Layer 5 of a small transformer language model trained on English Wikipedia (9 layers, counted from 0, width 128).
A neuron's activation on a vector x is SiLU(gate . x) times (in . x), where the dot is the dot product.

Input weights of the MLP neurons that the questions are about. A number n stands for n times 0.011.
n22 gate: -46 -28 -48 -7 -45 -23 -49 31 15 20 -9 -23 16 -60 3 -6 10 50 34 14 -4 -6 -15 46 2 -3 47 2 -33 -42 -23 -19 15 -43 3 33 31 -22 -41 -42 -3 22 -36 9 21 -9 3 -48 55 9 29 -19 5 -67 25 -17 -20 32 -9 -33 7 36 71 -24 -5 -27 -19 12 49 -8 -13 37 2 34 41 26 16 1 -16 -18 29 -42 -36 -31 5 -17 -10 -20 -28 9 57 -7 20 -1 -65 26 -16 26 -47 -9 -12 27 -10 67 11 -8 14 -47 13 7 -23 -33 14 14 -11 21 -2 12 -49 -26 -24 -25 23 25 6 -3 17 14
n28 gate: 15 -16 31 59 -42 -5 -25 30 12 -11 -17 -31 -18 15 9 -4 24 33 35 -2 26 -12 35 -26 -49 0 -21 16 28 -12 -19 23 -50 -40 -13 33 38 14 20 27 10 -12 16 -4 -12 -36 14 37 16 -38 5 24 -18 -14 44 -75 24 9 -11 -33 9 14 0 -3 41 -20 -12 21 2 -7 -20 31 21 -45 6 -19 -2 9 23 12 34 -60 6 -22 -20 -10 10 2 7 -14 -8 49 -9 -35 -11 26 -28 2 -13 2 -5 -19 -54 34 20 23 18 27 -13 -1 1 -12 -32 9 49 12 -25 -37 -23 -24 14 -42 32 16 14 2 -50 28
n31 gate: 21 -35 24 41 7 19 -47 39 -4 -19 14 -14 11 33 2 -15 36 -24 -81 36 73 62 49 12 20 45 63 19 -32 12 -13 -7 -30 -17 -2 13 -42 -17 30 6 -8 -11 -36 7 88 -11 -27 22 -37 -35 -23 30 -28 -7 8 -33 0 -53 -52 -3 20 -21 -17 -9 -49 16 27 -25 15 2 -13 -12 -27 -77 -14 -12 2 -1 28 43 -5 -16 -11 26 -18 -22 -19 -16 11 29 -11 15 -21 35 20 11 23 30 -14 -47 -45 7 7 44 38 15 -29 -6 79 -64 -8 13 -27 -51 43 -9 -1 29 11 -27 54 -37 -12 -3 10 -5 9 25
n58 gate: 5 -23 -18 -13 3 28 -5 -29 -24 33 29 52 24 2 4 26 26 -9 33 -33 20 -2 -25 -21 -13 0 -4 -30 46 -17 -29 11 11 -11 -2 -30 70 44 25 10 76 -1 -25 -56 75 6 -2 -42 24 27 -29 6 16 -7 34 23 8 17 -18 -26 20 18 32 -20 -16 -30 -9 -31 34 -25 -62 -22 -4 -71 -63 6 22 3 5 1 0 -15 15 -2 47 23 1 -31 -24 -50 3 15 18 -26 28 -66 -35 51 40 -3 20 -3 -5 -15 -42 -11 16 56 -6 -21 -26 -11 -6 23 -8 -15 -34 6 64 2 35 3 -8 19 11 -46 5 34
n122 gate: -23 5 -11 -13 -26 3 -45 55 -17 -10 38 19 17 -13 13 -11 17 -20 16 46 52 -38 35 -17 -24 35 1 22 -31 -8 -39 -33 -3 3 6 -46 7 8 -3 2 5 7 9 33 -43 -26 8 -18 15 31 -8 -36 17 -25 5 -39 3 6 61 24 -8 28 -2 -32 14 -31 -44 27 -29 -54 32 32 -9 -26 -11 20 28 -28 -68 -6 10 49 22 32 -17 -6 29 5 19 -21 16 -25 38 -54 -1 -5 -70 9 -40 -75 -34 -2 0 -16 -36 -10 -2 -45 -50 37 8 -22 4 -32 38 -58 -1 -42 -1 4 7 -5 -14 30 3 -64 25 92
n124 gate: -45 2 30 -45 35 36 -10 -32 -4 7 19 -5 3 35 -12 -21 22 -23 4 -17 29 19 -19 -39 -47 27 -38 -51 15 -24 57 -32 -52 -42 29 22 1 18 -57 -40 63 11 -47 -3 -18 -30 -13 58 -38 21 10 12 -3 22 -34 -28 -3 3 33 -23 -20 27 59 18 -27 -38 15 0 -9 25 -20 -24 2 26 40 8 30 7 3 -23 11 22 50 -15 -10 -58 46 37 -3 23 -17 -25 -4 11 12 -32 4 -11 -20 -39 13 31 20 -21 -20 52 56 14 10 47 -52 -11 17 23 8 1 10 -40 -28 13 -3 -7 -22 43 -44 1 -20 -21
n178 gate: 2 -22 -3 29 -36 19 -21 -9 -62 21 5 5 20 1 3 -9 -5 -39 -40 -7 7 18 -16 62 33 -3 -2 10 -12 -9 -18 21 -18 3 7 14 17 8 -9 12 -32 -2 -24 21 1 36 20 -12 44 53 7 -2 12 -11 -14 9 -20 -36 -61 18 -5 0 11 13 -36 46 8 58 -1 -46 10 31 -41 -15 19 26 7 2 -8 -43 18 -41 4 23 8 -29 5 20 5 2 4 16 -9 50 13 -60 -16 26 -30 -11 20 0 20 -19 27 -4 40 37 42 15 5 -8 10 33 -2 -3 2 8 55 -72 16 19 39 -28 -6 2 -22 -36
n230 gate: -23 -3 -44 3 9 43 11 -1 50 12 17 -17 15 -11 5 43 11 47 8 -35 -14 7 24 -16 46 0 -24 10 -8 -37 4 13 12 -65 7 26 47 37 22 -59 52 30 -53 3 -20 14 2 8 24 58 -15 -10 12 -14 40 -61 -44 21 -27 28 -43 24 32 57 -55 -53 1 4 -18 -12 -6 2 -35 22 25 70 -13 -4 -35 -16 -12 -34 -2 12 31 -27 -7 -24 -29 -2 -5 13 -20 29 50 4 -17 -28 -25 23 2 -20 -3 -29 -9 32 56 -37 -12 49 -14 22 -12 27 -20 10 15 -5 -8 -14 -4 -27 17 7 47 52 -8 1
n294 gate: 12 34 -15 38 9 7 8 49 -9 -2 50 0 6 1 8 45 25 -8 -47 -35 -2 33 1 -1 1 -20 -12 35 -2 -46 31 -8 -11 3 26 -32 -9 24 32 -33 -21 -20 -22 -5 -66 7 27 -7 22 -27 35 5 12 -27 -17 -47 26 -8 39 -4 14 7 21 11 4 -8 9 22 -1 -14 -13 -22 45 -11 -46 -12 -31 -18 -4 9 -27 -3 11 -12 38 -13 51 4 85 7 16 -31 -39 -1 -8 -8 9 21 -35 -23 2 1 -40 4 -4 2 -3 3 0 53 -14 16 -7 7 -42 -17 -15 -59 40 1 37 -11 -4 15 -26 15 16 -35
n22 in: 55 -22 12 22 -1 -49 -20 10 -10 17 44 -32 -6 21 -4 -18 11 -12 32 -44 0 -3 -39 -2 7 -9 -43 -7 22 -4 13 -86 26 1 42 8 65 5 29 -70 -7 19 -15 4 -10 -13 29 19 -1 -8 -34 -31 -27 -14 -14 -30 -11 3 -22 53 11 -55 -8 -20 -28 -19 -23 -15 -36 0 -29 -7 -22 -45 -39 -36 -11 -19 15 -16 0 -13 16 25 22 -24 23 -56 11 -61 19 -7 -13 26 15 0 22 -7 35 30 14 25 8 15 -3 -19 -65 19 -16 13 -10 5 39 62 51 50 -1 59 -62 7 7 50 38 24 39 24 9 5
n28 in: -7 49 16 -25 -40 18 -15 23 10 44 8 8 3 -5 32 36 -51 -21 58 -2 2 -15 25 8 19 9 16 2 -30 15 -6 11 43 -23 51 22 -24 22 -31 5 9 3 -21 23 21 -27 -14 -7 -36 43 41 -22 -33 38 -18 10 -12 -25 20 -17 -21 6 19 50 22 18 -24 22 15 36 1 -29 20 25 4 -18 9 -8 -37 22 3 10 25 19 -30 -9 -24 -33 52 15 -34 5 -34 62 -6 -29 19 -5 20 -2 -4 -16 37 20 28 20 -11 21 30 -53 50 48 -31 12 6 22 -6 33 21 1 1 10 7 4 39 32 10 7
n31 in: 9 5 -34 -27 37 -41 4 -28 -52 -12 10 -16 -33 -39 31 -33 -3 -46 4 31 -27 -22 32 53 -18 27 3 35 39 43 15 -29 19 19 25 0 -41 28 18 -5 13 -15 23 -7 26 -28 40 14 5 -8 -15 20 -26 -13 57 17 -21 4 45 52 -21 -26 32 -9 -14 12 -10 20 -28 -27 1 -31 -29 -21 -29 -53 -26 65 -32 27 31 -23 -5 10 40 -77 -22 53 -36 -40 4 -39 73 -31 -37 -22 -22 7 -12 -35 -27 5 -18 40 5 24 8 -14 8 57 12 -44 24 15 -32 56 23 16 7 42 19 -35 -47 -6 -36 -12 -2 -8
n58 in: -5 -46 58 50 -15 -27 -56 -55 -24 -24 1 -24 17 -46 -6 6 36 24 -38 -1 -19 -22 -5 -20 -12 -80 40 74 -24 -28 13 18 -16 28 27 -12 6 -31 26 7 15 -5 46 -19 -43 27 0 14 12 89 -26 70 -72 -4 -4 31 -39 9 28 29 5 15 -3 -8 -24 -59 -19 -20 -10 -3 -33 -4 6 1 12 -10 -20 -7 30 25 -11 -26 -11 -33 -58 26 16 -1 -33 -1 -3 33 15 -5 21 -49 -3 19 -10 -42 34 22 45 -30 -18 1 -46 8 58 6 -14 6 -21 8 10 -52 7 -2 -54 -24 -15 2 -53 -3 -17 23 12 -23
n122 in: -18 -12 15 14 22 -66 -24 78 -16 23 12 -12 -17 -26 -21 12 -19 9 19 50 -12 -24 54 -38 26 -32 14 6 8 18 25 -15 59 -8 -26 -7 8 -61 -41 -25 -35 21 5 4 -28 17 -18 -12 -8 38 -19 8 2 -23 14 2 2 34 46 -20 -42 8 -48 1 51 -63 27 14 -28 10 -24 0 17 14 45 -24 58 -6 -30 35 20 14 -3 13 64 -32 2 13 21 -18 -13 -49 30 10 15 15 -27 9 49 -26 58 37 25 -12 -32 -26 11 -75 -4 -51 5 25 28 -22 27 0 30 22 54 14 23 21 29 -11 25 17 22 -39
n124 in: -25 16 7 -18 23 -30 -41 14 4 10 -32 3 26 -28 3 39 -53 19 30 12 2 -27 19 9 20 8 38 34 -6 25 -3 31 15 4 48 -28 9 13 32 33 56 0 6 16 -37 -3 -25 -50 -24 13 -33 36 -59 -30 -22 21 -20 -10 -73 -31 54 -58 -3 -19 -18 -15 -25 -34 -10 11 8 41 -12 -4 -6 -34 26 11 41 -18 -85 3 7 -34 -46 14 54 -52 44 6 7 -24 -9 -9 -30 -24 39 65 17 9 4 9 11 9 36 -38 20 -17 -19 52 0 20 -11 -22 -18 -55 -18 46 -34 -5 -3 -28 25 -3 -19 -10 18 -30
n178 in: 40 -28 9 16 -35 9 25 15 -40 -14 27 -33 -21 0 25 8 36 -34 -29 -9 46 34 13 49 16 -27 -57 43 3 21 -8 21 22 -30 16 -28 11 -4 -4 22 -22 30 15 -10 19 -12 24 -26 23 12 -49 -14 -16 -16 24 -17 -30 25 -16 7 29 -1 -6 -16 -68 8 -5 -37 -35 12 22 -2 49 -19 12 11 -24 -34 10 -13 6 -8 8 2 25 -19 17 -43 -29 -12 35 2 -56 80 2 -40 -8 -9 5 -23 15 43 18 8 18 0 23 -19 30 33 3 -7 -11 -10 -17 9 -38 -13 13 -31 -13 10 5 31 61 28 -46 -35
n230 in: -4 -29 -15 3 4 44 -24 4 16 34 5 12 12 46 -31 30 -26 29 23 14 23 19 -21 36 14 -33 -8 47 3 8 -8 34 -11 -25 33 13 14 0 -9 -23 -14 19 -57 57 17 41 25 32 -50 16 -13 32 -8 52 10 14 32 -8 11 40 3 9 34 -7 6 6 -45 88 20 -51 35 25 7 -8 -23 -4 52 3 14 -34 -12 -41 52 12 10 -2 63 55 21 -50 -13 2 2 17 38 59 9 -6 -16 -3 -12 20 25 -33 -14 41 7 -19 18 20 12 -10 -45 -8 -22 52 -23 -3 -31 1 18 29 37 13 -21 -42 -12 -11
n294 in: -70 -7 -46 -13 -12 -27 -3 -13 28 -2 -37 53 -50 42 41 -1 16 10 24 -26 9 -31 -13 -15 8 59 2 -18 -13 22 30 -2 6 29 -33 10 -4 29 5 23 16 10 -13 12 15 -38 -29 2 29 28 -5 31 -14 8 14 29 -5 -13 2 10 -13 -11 -11 0 -33 -25 -21 2 1 15 1 38 -10 36 14 -4 11 -2 15 -36 42 -1 4 -15 -9 -65 3 -25 -16 7 -8 -27 -51 -12 -40 9 -8 -25 11 51 0 -9 -17 36 -31 -28 -6 -18 -2 48 -22 -6 -7 -58 43 75 -10 29 -12 -15 6 9 -22 15 17 2 32 25

Each question shows a token from some text and the vector x that enters the MLP there. A number n stands for n times 0.021.

" process": -19 51 15 -14 -15 17 16 7 27 -14 -33 -33 -11 1 28 15 -7 -22 -17 -13 66 -33 -9 -18 16 -9 41 -12 51 -9 25 6 33 18 -14 -26 -24 26 9 -20 -36 -19 42 -2 -35 15 -6 -15 12 -3 -21 -3 -16 -10 16 30 48 -39 2 4 25 20 -6 -7 22 -4 -7 5 -5 -9 -3 -17 -14 -28 35 8 -45 18 -15 8 8 -44 -26 38 2 -37 -6 21 21 -12 0 -1 -45 15 15 -9 32 14 2 -17 -14 -17 1 -16 -10 -10 -3 -19 -39 19 11 -3 -62 21 -12 7 -30 32 -18 24 -30 10 -29 11 -11 3 0 -31
The most active neuron and its activation: n294, at about 1.5

"t": 3 15 19 -19 -8 18 -15 7 35 -8 -38 -22 -14 -15 -8 0 -9 -20 -28 -4 63 -38 -13 -6 0 13 53 -4 70 -2 19 -22 9 -14 -5 -32 -18 38 26 -41 5 -23 -20 22 -6 5 -7 0 21 -10 -6 -4 9 -39 22 10 48 -32 7 -4 30 34 20 -30 19 -14 4 10 10 -37 11 -21 -16 -10 21 20 0 17 -12 6 -9 -29 -20 17 -5 -17 2 20 -6 14 9 3 -39 49 7 -27 24 12 -10 -9 8 -24 17 -13 -20 -20 16 -16 -5 -7 -20 -13 -35 -7 -17 -11 -3 40 -23 -26 -3 17 -20 8 -9 5 19 -14
Which two neurons fire most, strongest first? n124, n230

" 2010": -28 1 34 -29 -55 0 15 26 12 -24 -44 -15 -2 20 16 12 -7 -33 18 5 51 -13 -12 14 -4 2 3 21 61 -18 6 50 23 32 -23 -11 -61 28 22 -22 -12 -32 3 34 -16 21 -15 15 0 -5 12 -11 3 7 -6 20 39 -2 7 -20 -1 -2 -3 -16 15 7 4 12 17 -31 -33 -37 -9 5 11 15 -23 3 -16 -22 -9 -2 -15 60 14 13 -8 -3 7 -10 13 -3 -7 18 15 -4 26 -12 -34 5 13 -7 9 15 12 -34 22 -38 -19 -6 13 20 -42 2 19 -11 -21 63 -15 9 -16 24 -33 29 -21 22 20 -21
The most active neuron and its activation: n22, at about 0.36

" the": -9 21 15 -24 -70 -12 34 7 29 -37 -35 -37 -6 -7 15 4 3 -8 4 -4 64 -21 -25 -3 -7 5 21 -8 66 -59 6 -16 23 9 -25 -15 -21 25 41 -29 -20 -4 3 18 -3 14 -22 -14 16 0 -9 1 -8 -10 14 4 60 -19 8 7 10 8 6 -14 0 -20 -11 13 -1 -38 -12 -20 -1 -21 23 11 8 4 -9 14 -6 -10 -13 37 -6 -6 -17 -10 -8 -7 36 -1 -5 9 -4 3 15 12 -22 -9 26 -8 13 17 -1 -20 6 -29 -16 8 23 16 -33 19 15 -13 -22 42 -34 33 -6 20 -28 2 -5 4 18 -20
Which neuron lights up most? n22

" pro": -25 -7 18 -20 -42 -15 27 0 26 -3 -34 -11 13 -1 -18 8 -12 -10 6 10 73 -38 -31 1 20 -10 19 -7 73 10 19 27 10 40 -25 -21 -21 21 34 -7 6 -36 32 10 -10 25 -35 -21 -16 -6 3 -1 -14 17 -11 31 15 -12 -14 2 -2 24 -10 -8 5 -6 -28 12 7 -13 -16 -25 -4 -11 46 16 -21 -4 -21 8 -14 -4 -15 38 -40 -9 1 -4 14 10 6 -6 -20 8 11 -10 16 11 -28 10 20 -23 6 2 1 -18 11 -9 -37 9 -11 -10 -31 19 19 17 -41 33 9 26 14 19 -17 -5 6 8 20 -18
The most active neuron and its activation: n31, at about 0.42

"P": -2 -7 17 -30 -9 24 -16 -30 -2 -32 -10 -23 -34 16 12 10 13 22 -31 36 81 -1 -7 -25 -15 0 31 -3 52 -42 -11 31 10 23 14 25 -42 49 -10 -41 -10 4 -8 -5 -22 -3 -10 16 -18 6 -22 -22 3 9 19 11 14 -8 -4 11 7 -28 -27 -31 29 12 -25 -16 7 -4 2 -43 -34 -18 29 32 -7 13 -12 -30 -17 -21 -4 1 -5 -11 -11 -6 4 -11 0 2 4 -10 45 -33 8 -41 -26 4 8 7 -3 -16 -25 8 33 -34 -44 -21 -15 19 -3 6 -10 1 -32 56 -2 38 -5 8 -13 -39 0 25 0 -24
Which neuron lights up most? n230

" Bro": -32 -5 13 -13 -44 -5 9 2 7 4 -32 -40 -21 -25 -6 5 38 0 19 12 54 -38 -28 -7 6 6 17 -10 66 16 -12 20 -3 38 -17 -13 -25 30 13 -13 -22 -41 35 7 1 32 -3 -18 -6 -8 7 -1 3 -1 -2 31 12 -18 -7 -8 -43 27 2 -11 1 7 -13 22 16 -13 1 -33 -14 -1 40 19 -31 10 -15 -2 -13 0 -8 42 -18 10 -7 -7 -3 -23 20 21 11 18 12 -4 25 -41 -26 -1 31 6 36 42 -5 -34 3 13 -10 -3 12 29 -36 23 -11 8 -42 42 -32 26 -32 4 -24 -34 -28 31 -10 -23
The most active neuron and its activation: n122, at about 0.27

"d": -4 -11 13 -41 -7 33 -16 20 69 3 -40 -17 -10 -10 -17 -1 31 -21 -10 -18 34 -43 36 -1 -19 13 44 -9 57 -32 11 -15 7 31 4 -5 -5 12 -16 -8 -3 0 49 -21 -6 10 -19 4 19 2 50 -14 11 -18 26 14 -18 10 18 31 3 -6 -22 -44 20 -28 -7 -11 44 -7 -19 -44 -11 7 46 -6 21 8 -26 -31 -17 -20 -26 15 -39 26 16 16 9 1 29 34 11 23 42 -13 -28 -6 8 -11 1 -39 29 -23 -12 -2 0 -11 -18 13 -13 10 -23 6 46 -19 -45 56 -11 28 -34 31 25 -23 1 -10 -4 -5
Which neuron lights up most? n122

" Cup": 6 25 0 -38 -26 12 18 16 28 -23 -31 -14 1 -2 18 0 -20 -43 -1 -8 63 -24 9 -12 5 30 17 18 56 -7 16 16 25 -20 0 -17 -21 18 37 -26 -31 -5 31 32 -17 28 9 5 -5 -15 4 -1 -31 8 26 20 21 -7 -19 -2 24 14 -26 -2 43 -25 -16 1 7 -6 -2 -33 14 2 9 28 11 40 -13 9 -4 -29 0 36 3 -37 -28 19 29 -30 -10 2 -9 14 1 -11 47 0 -11 -2 5 -21 -7 -12 46 -14 8 -21 -25 -10 -3 0 -48 -38 39 -11 -42 43 -64 24 -20 19 -16 -4 -9 19 -7 -17
Which two neurons fire most, strongest first? n28, n31

" (": -34 19 25 -29 -40 -9 22 2 29 -34 -37 -20 1 -8 -4 -5 -1 5 -18 -9 60 -13 -37 -10 -7 24 7 -11 80 -29 -3 3 11 20 -13 -17 -35 26 -3 -34 -14 -19 7 14 -10 20 -10 -2 3 -14 1 -1 -10 9 10 34 27 -25 22 -8 0 0 8 -11 16 -35 -11 -9 4 -32 0 -27 7 -33 13 8 -7 10 -34 10 6 -33 3 30 -18 -12 -11 19 16 5 43 9 -1 18 6 -3 5 15 -9 -3 4 -27 20 5 -6 2 11 -6 -14 6 -10 5 -30 16 24 -7 -12 55 -20 14 -13 12 -22 -10 12 17 19 -15
Which neuron lights up most? n178

" in": -16 30 22 -34 -37 -10 32 5 20 -24 -31 -32 10 -6 9 1 -18 -6 21 5 63 -5 -15 -26 -6 -4 1 4 64 -9 11 -5 4 -13 1 -27 -15 28 11 -8 -48 4 5 27 -21 16 14 -10 2 -8 11 -8 -43 12 23 30 48 -13 -9 -5 -6 -8 7 16 18 -23 -9 -1 0 -51 -11 -18 15 4 2 12 5 5 -26 15 5 -24 -6 26 -9 -18 -31 15 -4 -2 27 17 5 9 18 -5 23 15 -35 -2 8 -9 -19 17 30 -14 7 -19 -41 4 -27 9 -24 34 27 10 -30 50 -46 4 11 31 -22 9 9 26 0 -35
Which two neurons fire most, strongest first? n28, n22